Layer 2 of a small transformer language model trained on English Wikipedia (10 layers, counted from 0, width 128). Numbers have three digits each and are written without spaces.
Take only the direct path to the model's output, skipping the later layers: a vector added to the residual stream pushes a token's score in proportion to its dot product with that token's output vector.

Output vectors of the tokens that the questions are about. A number n stands for (n - 500) times 0.0079.
" Studios": 561533449522481502508625496497490563625403535545508502515466445520492435516513425428522518517497530514463511517544452551583555465472487429523491503444535494537511534506471531599523478480590546424593483466577481506466466544489532458507468558479528527477560542453428473535398472510472458491490466441511510480506518543451411542513501396527493464489539368462434569484460515476559540541491
" highlight": 584511501391496502520555514499476572550567515448475505433485445477516489526521449456446495485462562501475505597575443520527525479438438462486585475408576551558522435457516516535545536492600460436574462480635474522522535565542509454474446538526499410516459499455486483566425464479535565491508473472421475465466514440494480468566533415505451494477445470554417502506457554472539534562473
" website": 505456464466481497510608507497485592529461483457464504470440506465553502522522454507530429490420569521534536493581499471569495469443501433537531460454521549503571523517536511489549495484539529473591393481636440464503500536507574398522529531562530545473464553441450476566418504481491465469503523492474576461524520414496416541531486386537384410510465445470529469482526529545511487561428
" show": 523503487521503527481546564536510545541458491453448502472451422474519561529459414544506490479544550471471511521568453469573498475469474519479566508456543547519513488482493493515512487508601466437563437518607483468461541559550512482468492542505559532530486471463436458524432498529520533480505472440491491487510484502532482515536474423473436474497473486470520513493502467448486520547489
"graduate": 592513520419438480531463460504515580584471469483494512469392479522510526567574494526631549580486553408480487497505413531526531492473387469596481531498491521574544549517477461610569469442580553443597515450654518517533431497537547386519562575441566474459497447502464509484496522624489517514418443480489437454515535498481405481601435467505504494524368404530527458470464468553561535525478
"Gls": 521484601457404524464532495565512545531528595546511534416460469534522509539591462441503571563483457410521532564568446506574566425415511548473466470489446609614551565517479471618568470514502621419596440465698534473522451535646558529492373576544528493438525479504446540547519466494521546511396533541496394482579628447469399541481457330418450539413490357378496396524414611456536531585436
" place": 475513456424467525469501478546482575464477586478509498543504488465539549429530445490486490469520539403514449482510484531470525500441585502472510507518504529584461527505535502513452531546544551514593452482646499529479572531537482463476547605513507533477548510498453453438455483454542491468579479530455483475466497466479440487507481419538518508486520497461463494501523536519514473552463
"đ": 484532443389420501517539552515518514578457519452448505550510436546584518421567378558578472508479540449558530358585475452475571490420389550516478482385478593553521583486517526532529556469543495515661496518644386427455424614618553447529457524440524427441510504490504410565389503461474561434598550464429506417476589511511387530540442451504456544371454362438390440471473491479454597568471
" was": 507522547514537526529508438527527542439489550418511497461466517464531502484477563469486457498527530525506545523506510552444585525470473499518495471545474567476562466466564498530453463448440538530529473528552448474477477463499471521520453445507479552535497493482510448548489517423491441532492466510460483552519461521472454546566484490526513501526512521464452425547436477482525464496509
" –": 482480561475525528539473506532563508558478470482474498511447453512519471445540475488485488493487492463517522502520499542490560458482481532557516473497478491516458479494484550473491444520480449508511493523506493561520542477453484514559440536518483482487492431535519463509566544522484500471487519518561518526463522529511499471449480471488519540558521467463402514515474548502484582501591
" territory": 524513442456448515521550559532476540494467548476506508526463490501511514460533510511527474477478507504505494474522446468479559452496559488492512498463419576580510561459462466508489607471557498469587449494642458480527479466523619478468450489517516512509506450459481443493431452478456484467530555520478431485536515496497443513559427411545514474518512466521486437463545620512506509537461
" Дэ": 559686449335342534473613690623465614659409621459431520415426289600556512501641368543591466508363566341495623484670352515652641453339393441625459464345451669712616608555480550758643604431695540300803412476977351394476389645638653391574385705487600463434494536392373502604404525555427527389424464434414352413557698476479361505694306096601471445390412147422423275339546660494618656614458
" track": 553492527496477504531554517530528507509494527460450505483451505517538481494469467490484518464444547515475503397520476466539506502466503503513473480508507604566469500501494516532484495514510458493554472536622463497458528507557506494540459504522534540469492424552411508516462488501491518516484468436449537435501460474467469453474487411516515515484493483451479514493522522504531548575479
"www": 581539443483417443529555516504407687551392522514419514537481484547573565516471415505495436511368547494585547453562498433551484411362465437566499481469463586568591549513538577560632516494539543463558420474652381449557505481494499414498461643503591523479494538425445448494492578484543537438504508454471445398624541406481352549489461472577472519424413387433497439466510583456587576511443
" play": 532497463516503520522558560567497519558495462489411504538503423472551495521501439462559506499534472503471495517516506417531521508487525462544538490465503574526462514525471489517483484555510504461554494481610505498448455448594510508528454539484559526488499483503455472531448465476444512501499500475463495517484447486517493489488480407528488508449455486483469477451466447465470499580536
" Type": 524571466452469465528488494505397552522445560540454507505477483499578450476567492524518505516421523464469457467504531551498530569490518550497457518511560528592589506556512518495532501520557496494571481473553518461457470556536478571492485515518531491514476487424463486461458526503514502549466444504540472454496545539485474501586465411590474424501526419476552517477572526517504544490456
" annual": 556596498493443501529498574513504521538481483456459505529475516508531534527569510551489480521525529439553582514528481507535520523454452477575529486407565553524465535509494462510522498460520436485559441495642502498472486526450578450513533516522515515474487532395453414481475553573528477536500535459502486464534533470467459468572429387486479480525431484497450472517462529460528505533512
"ng": 604555514464480490550478524507519532575535499423484503532475433464518471546488459484546609569508579475512537411539372415488501466495403492482497504501453476495551509466503501583602490482629528398562456447577520436452446497521569473654406450541613453465489405527482412567512477555507523480565565599462499449496543568516462549585498496568415453422488405528435503523565497539556518539458
"ctor": 587527435488539512492488536533506519586490500434404506509432486454579431491557398529638548561598557519534561453542537469565463485430434454526552521493491628447550560553583576616479365453570546412584494499640439497531403448496575546626479490542488427488485569506443499448505560426480552499437581441463548474485564447500463473566426446574603488438491386538550374429531455525522683557438

Output weights of attention head 2. The head adds the sum of these rows, row i times number i of z. A number n stands for (n - 500) times 0.00072.
o0: 570588525249350451403484595426577409321715468399350396467564562552556415374504625661663434352452368568338457337477470409327516552639721378602491539383452721539666321341523535480592518599375393671506574526754574473557486419395413352435538467414442564544477438739434447387455403461554231480682520502332593453662477449354486538528749583547515556710424365386540451498474528417461465518369
o1: 403529603495482392523658545515426606531627502394570530586522556538576402410387430508452583551493371524343538418435570463568410637525401398514523500336461487560468559439498452508647589385448578546444551195586596518546648350452405638460336571511355530671708491519615475451566442596503598475438469553440330415493728347623592585373410487568490486535640510533407411462487437450570426482632
o2: 356450383387482502443787599612621474414606487550574297450447505586420674395338578556586401516398565423556565360541440545464296509594330637560244546207495444394483471540674600695447269570359573595516334526638520531720554340692466643538472537555310403517654647559414485601701383526424569490447689448420510396521558551480520501352556376416498811246424377292394366283593368396621608615530
o3: 416458695629517486554456405498416590463581543498603468398617335482566442463493480455527537529376409586371592594364479603336534520426373449685472760605445559513493485355572602645450430449564433226394625606552468746429406443463411531509595414621483476419460689090542598731577487546485547567424545483532295444435585377372346529642459545525551481461532253455387124457608624563545578467478
o4: 586502272279608487373411615626443713460593676638609574571543707440574703546422631546467452530301512577477530557586492560433545448422543483545686567514482549420534434577433600420508564522266428451748341518535484611491619627525446540512520464561382438567672342612651503447370500208561523420606462658398391369530766376582657499459538428355527333631311536440444433466437640568342718485315
o5: 266452532457622502412396531402282363394421505459570443654487654544529617401512606457379502482593477411652537635587664574465530591490494462487532543492231510615372461225441582200499416592500350632530548592555547380327488630477531526514516283238505385566535483790649473635370422493477479494501583514555668456349575361657513527595378619721424545488478664525494274411553379552502746757441
o6: 307649527481520733437404406552294585610419462523532583520360664503474460524539417515555496645541689565311357472558485608576504552447526556388666613553606518570530567451532470495387676638608479457369455440477520538504492606303460587484519392382679600346494572428446478421399615509431342750457415473424551405703523438770508562474405368655537587444458665426514503446753357545367583570555
o7: 603502456425552409639384548598424577612451535529606431452588623521758410572693499527454490428599569597634423469439537625518605561472381413616616472491478650572363496273504349517415529403473335613527611562699407456426403531557518608498493645426455415379421439611466731332490488588566672657418419596061563405455373577544391682581458686473348696522444494562483831526621632368459690591405
o8: 371604653491485524684403532527643481511611561563548415429524420501380504359685648532631641564538546402428694465461524659578501433550586544460480659341405395439448454497436592476558480467514334595313444583397494330534467459416491594550539339367649610449505342447415351482435679494569539476445676563589546602561495636514725320520612499687507474582597323577483727611472553518477429533606
o9: 608413524510470645497408430570430576576453488602334234665501479585518507405389416538533513434468558564439580576679450449504607537566576578546378490546514336343363390517477532481500462559408442466518320607474449479631425499371545545410588421582357617347774369503364484489584428584592557474446587471545441311505302428397517519331395617286551491573345684402497702489472554516526567429656
o10: 387457628361499383734597373370396448262655428419418299527418494569582363705518512388460493620525348604531471509459457317680519414608633382508718508558511399646428453307423392451548644430299501545462559348589421540492404381704517587573566532549632697731649332588227345533736608507445558449697587453548561605422641574435466486425629457198413293708403742415439542530440591354576532615628
o11: 742567429489639525429598499548553587600699592618617507514456346485519605573250486503382597577631668690717342626584452382674490469596466521476650418413651719524459604555505562681316452570502660363410595584585489543401637496426500457549361446412512682573519394528770432609347447555461579443516465315459632625582438422587461403595530565481579397580514877565313663475510505362448351598524
o12: 487505521478628458578308397539594456407411457588358433442426479543526592519437494381519525561496326319499421479495552494456539531409452559626314492461473382402486447515698167404487364588450515655482596306479586458331491478279362416546596519432620459512439294405561318595700404607250673729354438448702595529597342679381637602467496619632622503633528761463688340490550552329454578404617
o13: 592430556455540520597562386436513482495450629522586343369744399575232476380387459293487527531477511459221661452593493379483411445250419424478629684333699628485563321449478820471511447501644532558448422325651525471321525408465217544714438564631621522466483496416457670720593529516355554422375423405434338669581401575502435564817563702683537335413445581690373526456498630441786603370469
o14: 450384558453332589589479530511438564444511538668481480506423450475587437470467578420423655381392615385546522407507297539501490574535649481448375593485025494681476428721414497604417636420454432407538516393327528341390518543693550328575531595578455458742657582357388355601564446345567543538495479677441483465343765546576673496444610378550673375510640237331511498533446545298545601574612
o15: 266419353387416523384250542313502318464485336476596594498623408401455527663652490496728698568632376706529663516442439522681663536550513435542482490513576549457341431633315590487595534505548442484526624626658645464681438417588464648578455666569411462294434577463349512627331634540499320514459610404400508462347479426486329384496365289421525313550540440647292733572412492805421523539324
o16: 272436698476687506514659408435630381529476575601647668509580556805561744245613677438252551518409336468381329463391499395398282289531541520576480502397565571545325411618474490427489558567450453474674509439608547498652602428559303630524509372683404568349466358394480583188589247436447561353631499507320398531506553498676375420551538656559617517461666660456593471413644315580493329410478
o17: 514564560417674438639659436453540561320464401578406457390654435589480434412429540520524605409633619356514593556566648466564401498553492471418390454518421587474624492416582498570495492508399458688276733496419400429447604397332420514512483489327598656672588482385615494557573620599618554556499394507415478443702284414410646434730629679486413430606480460507595356439254488498537590451570
o18: 459488455551387341499501594584602493322557488474523617480469575449404417526635552701497451643497327474654302500527477470456565667383472752563607799436517446510500531485216554488634374486471625566401316459464409492569490322575456587477565560441249551626612631388514566660511398507464484656418471609656507478333426622603568386544458351413519488529717508555455300453562455569512341403473
o19: 416449490539381415485462399429505578538428477627346497463227497624539515583560456486358623497322549436618431615445466605543631493605548517528572470562555472524770591510588479568674547497793398534589404471441386413643599522630455296450381632497614375384365322467628387421775419387762506550544340256548372357587668441517493496726342542426490479657424242193435265434433461485477481625476
o20: 505465476609341619336516605531455490644517603471599576563592578704411448452289534692487777457395279516585427608483502568584365465683559513519453524492382558449607472516581566576633575519558792429422338506495590433491518481530410498374614433391672464380436546416429579679573422434558491406545333524483402372434463500564597377485442617528448311564541536234433412494597391406326567539493
o21: 491545414662478437407513646509472283581557450210655340727522594575380449504583417442405533620282566279521480551311377456497397441599436526433395492327570499458412696419566378471390560648595521464585566590339398377451471720637494545549230296489463520666391360508572584733641567665564520533392384467547485682367688553498639562505624443554327546461436483489411386602589411482288347459413
o22: 508499137485463601479461590523595603496570601471457490628510559426491478483701486574405369559288482649563575730513560386513497425492464419392514513546611614592658424728436543697378530433347457484561327512662614598578337532569549471657469523461567438464537487408606598606538410533575537442502485380410476677410556481340544559574531381533597610516417532510547567640558671479538409483480
o23: 423557417670508510398754658589469560671339666400440543452395599524682680364355545556372483496441447519566668601538495705521531430556516513663492401540452467502685503541582606418367296561469645667687546594444548545517562628702370641427403644491493292346556652560488530466526567445558472524444372511622459318519384699567491630405360192404520406674522492276512354569729515497467518645363
o24: 405714435492367426569495420400653617407535681427459323607578483488562532557627518584325231695396430494635423379527378427457478486444522498471522468615550568411795401397545471365670654571545380472589367536510557600547543430317553203539289412383504333505489502314473451632460648418454530569459502551543477556589515411573388569705456475460541363403664593558729506529665342537539522343470
o25: 533483458334311525182356489620581503584363362421378410556599425364709507504251447429489371654554512532389414538469269628493392596543404423486571424508390484497585479626404351568530680448421551612724404484648534372533663367327576503441492589494625511624424565271580403348711537566481488655543573435397402584470652562237557458585409293793250610557421528367403455375515409592464359528565
o26: 263419412410463614664524628581396392733376492258530557497353572533384543641594530339440629589595250463428449650610424333163617428643340488506414575391437628449394378317665420369708541696493715521461480474502529581426507648396446378502366391470329433456565335420415421475566472580530501633423365855540507554509441703372435470618590370364232520354755398465405528434643620522458683666617
o27: 513611628490619565519625537577525466488612392388453423371665551490600472610658240343693527646417389503423563561346484458545691461561338731496360667604769528431369433624668465560465465576379543596513501630589574598462490637566279476550492647451494413433437635545279584513436494671477400587484411451404517393691515367618486363449381406302333481591479587567323530578505340374448475522453
o28: 627620415545576355436427533346500557425537510574482505435656679666384574529518515514226430511538272630534435490592673522563665578530500445496530547654732573620434499551665438543485593485482552387401586452399598693444438745404510366364432471544522493479447532472635533416482619518544420517492617560486537379515530538413537585518495553625591357511527516352572369484576372487593464460563
o29: 641652455427689520667549569370485452456674638523448497556449551520510593594709419640616597583533356634556486311548519759552625645657717433551446507520425560402358540504605645479434356403772478479343516642469487252460472505455692425373494567489410395502519377587472435354416498553491462550535591693350440610653666488394426586642221519396643476502463669351413392398583462484435683508602
o30: 468588387650466562416447335290619628563480423557364316444439380355363680799583583507523501700457617448640473409301501577564516454446496428680545342478544701591538436454666566548343506666561452550601377332598339520706479506364495477561582408445585463575703481489379427513400627513444515373640464649624363395454470441249665548662571444512512573320467339543543506530630548554585403361486
o31: 603617341263380548543545440441568515504412533754380655660611415783472590506631771505488514491478595416493453498490376407575513410769723359336426453505483445359352473357512684622579498641443671484563480523521413260517522480657546465391356474440538525511569487451426447454481551471228553340572561619455610656418565570524548362477487552434522552559546294501454713324679422620373440369518

Each question shows a token from some text and the vector z that the head gathered there. A number n stands for (n - 500) times 0.0027.

"ad": 545583530466641644580755494563643693501547673513605561502577472524531397503421516638430529505401
Which three tokens does it push up most, strongest first? " highlight", " track", "đ"

"1": 513546453548507551468623424497595546425522446521555445498404538595495455333480579544487605408525
Which of these tokens does it push up most? " play"

"sh": 408509585460435611546617498573575551460550424618618537541428485509435507446480491533409502527385
Pushed down most: " Дэ"

" ": 511530543564513509523530378483510463514540464509527507545532528469434543491598437600435535515406
Pushed down most: "ng"

" from": 639549525200494654796544392611508542531095477479521248391728463583476478680575652394344639577448
Which three tokens does it push up most, strongest first? "đ", " territory", " place"

"more": 430482500561381411548443516496492574599610592608458377447505441488385475396472545527427544508413
Which of these tokens does it push up most? " Studios"

"6": 489463413521463356647584468496559494558555399446392596612481503386440546603550442660481494504377
Which of these tokens does it push up most? "graduate"

" file": 520451399357541556574436258544504542517439351541453478558473388328496558602569471646581420548383
Which of these tokens does it push up most? " website"

" Coach": 454585565339351470572680414481803572549445405555480373567151426549500653484519679628457400479116
Which of these tokens does it push up most? " play"

"ol": 479502463450525477498460487445504473480494475568521522462526582510433539437463508527509511446422
Which of these tokens does it push up most? "Gls"

" chapel": 669503358337711586505551526488654584472510475419549381463402503429556408601615503393434385513592
Which of these tokens does it push up most? " territory"

",": 446485447558442432535511492469516512556553480500431547528517510443420488541506461569509516513445
Pushed down most: "đ"

"ab": 478484469440527479510481463463483490482502455536518509447534566503439524465464493497527515480405
Which of these tokens does it push up most? " show"

"a": 463470502432452679478554478626572437616551407497583558476534528523391451508418510495499544508444
Pushed down most: " Дэ"

"\n": 555504582635409415494516366680538551540573416395484597449601509458523369552560477501506555569571
Which three tokens does it push up most, strongest first? "www", "graduate", " Дэ"

"5": 480466397521467359647580471488560501553548397464383594608471500377433545604543436661479497498375
Which of these tokens does it push up most? "graduate"

" her": 421489469309478542442455472515554655491446547371378625440539553466516601404544414478331453413539
Which two tokens does it push up most, strongest first? " show", " play"

" change": 548558706668571470396592252494675272362405432535662348761621606423480622396592322518451493499332
Which of these tokens does it push up most? " Дэ"

" Kon": 442361624647468501676533500692431533482770290559428274280563344438420561527418325503343638522398
Pushed down most: " territory"

" details": 460467440464508542523536376528511475501448449504592476516508548551512467482498438517495467514495
Which of these tokens does it push up most? " place"

"0": 527437463496460577588557441576489448565443445585454501493522554545439455566526434634584549469382
Which of these tokens does it push up most? " annual"

"ing": 454471524476627469616462487614426478479415455471483385471601488515515476418597454554544563385430
Which of these tokens does it push up most? " Дэ"

"la": 529521500539525604463553456567590494518631312574576471432497468549445533488498573602544543589480
Pushed down most: " Дэ"

" station": 561496420435567604437582416527521588429288412559506394470540501484530552627474632500439509462441
Pushed down most: " Studios"

" to": 374482540570427445531562376496519549591428357389420557691507525635519460472638442488637592716498
Which of these tokens does it push up most? "graduate"

"s": 493445449451522456504539423510513543477453463522525400488477562526589538469499428593552439513492
Pushed down most: "ng"

"im": 506483466460533491500460485448489470483482471559523509446548575520433530446463500526516517457418
Which two tokens does it push up most, strongest first? "Gls", " show"

" |": 524609685617435456505509312563506500491542487516597426485616546572506461408664529514394575540585
Which two tokens does it push up most, strongest first? " Дэ", "Gls"

"ute": 515487465480532501484444490449501447496496476565526502456525568523418522450456507531524543474428
Which of these tokens does it push up most? "Gls"

" church": 658527338322751587507552524469674563466541482395572385483373480412580385638633514386446373529618
Which of these tokens does it push up most? " territory"

"g": 495543475503504482607534553497622544553567585660496465513388554487379529376474501652519454518448
Which of these tokens does it push up most? " play"

":": 560497664426313681450640537516484447383561533504593387439407464632485434420462529622501487418415
Which of these tokens does it push up most? "đ"

" avoid": 458459484459448512543447456497510552542425404392453530590502559623449549443565471446520514508528
Which of these tokens does it push up most? " show"

"2": 524437391370551554596469278563476535531446329521442488567459387346508564616552459682584462551388
Which of these tokens does it push up most? " website"

"Final": 531512538505495602542530418476556419468437470564565502465417502582470457451477476580554508504521
Which of these tokens does it push up most? "đ"

" –": 540525559546548482496517426548546564485495496511556463483521474528524493377513624511484576447520
Which of these tokens does it push up most? "Gls"

"|---|": 507539486615444514437674403458570544407574405550575483532439487561580386301528588541497595386477
Which of these tokens does it push up most? " highlight"

"ly": 553447553452468440515502467528497533513425446583507508533409593519522544467488505546539456490560
Which two tokens does it push up most, strongest first? " play", " track"

"|": 543642713609508603545557291456579517504430465368709478522645578504345559462574355478407468538428
Which of these tokens does it push up most? "www"

"o": 408462584558406681596651469524552488441597359557617477513489405561445557509487338505358531563414
Pushed down most: "Gls"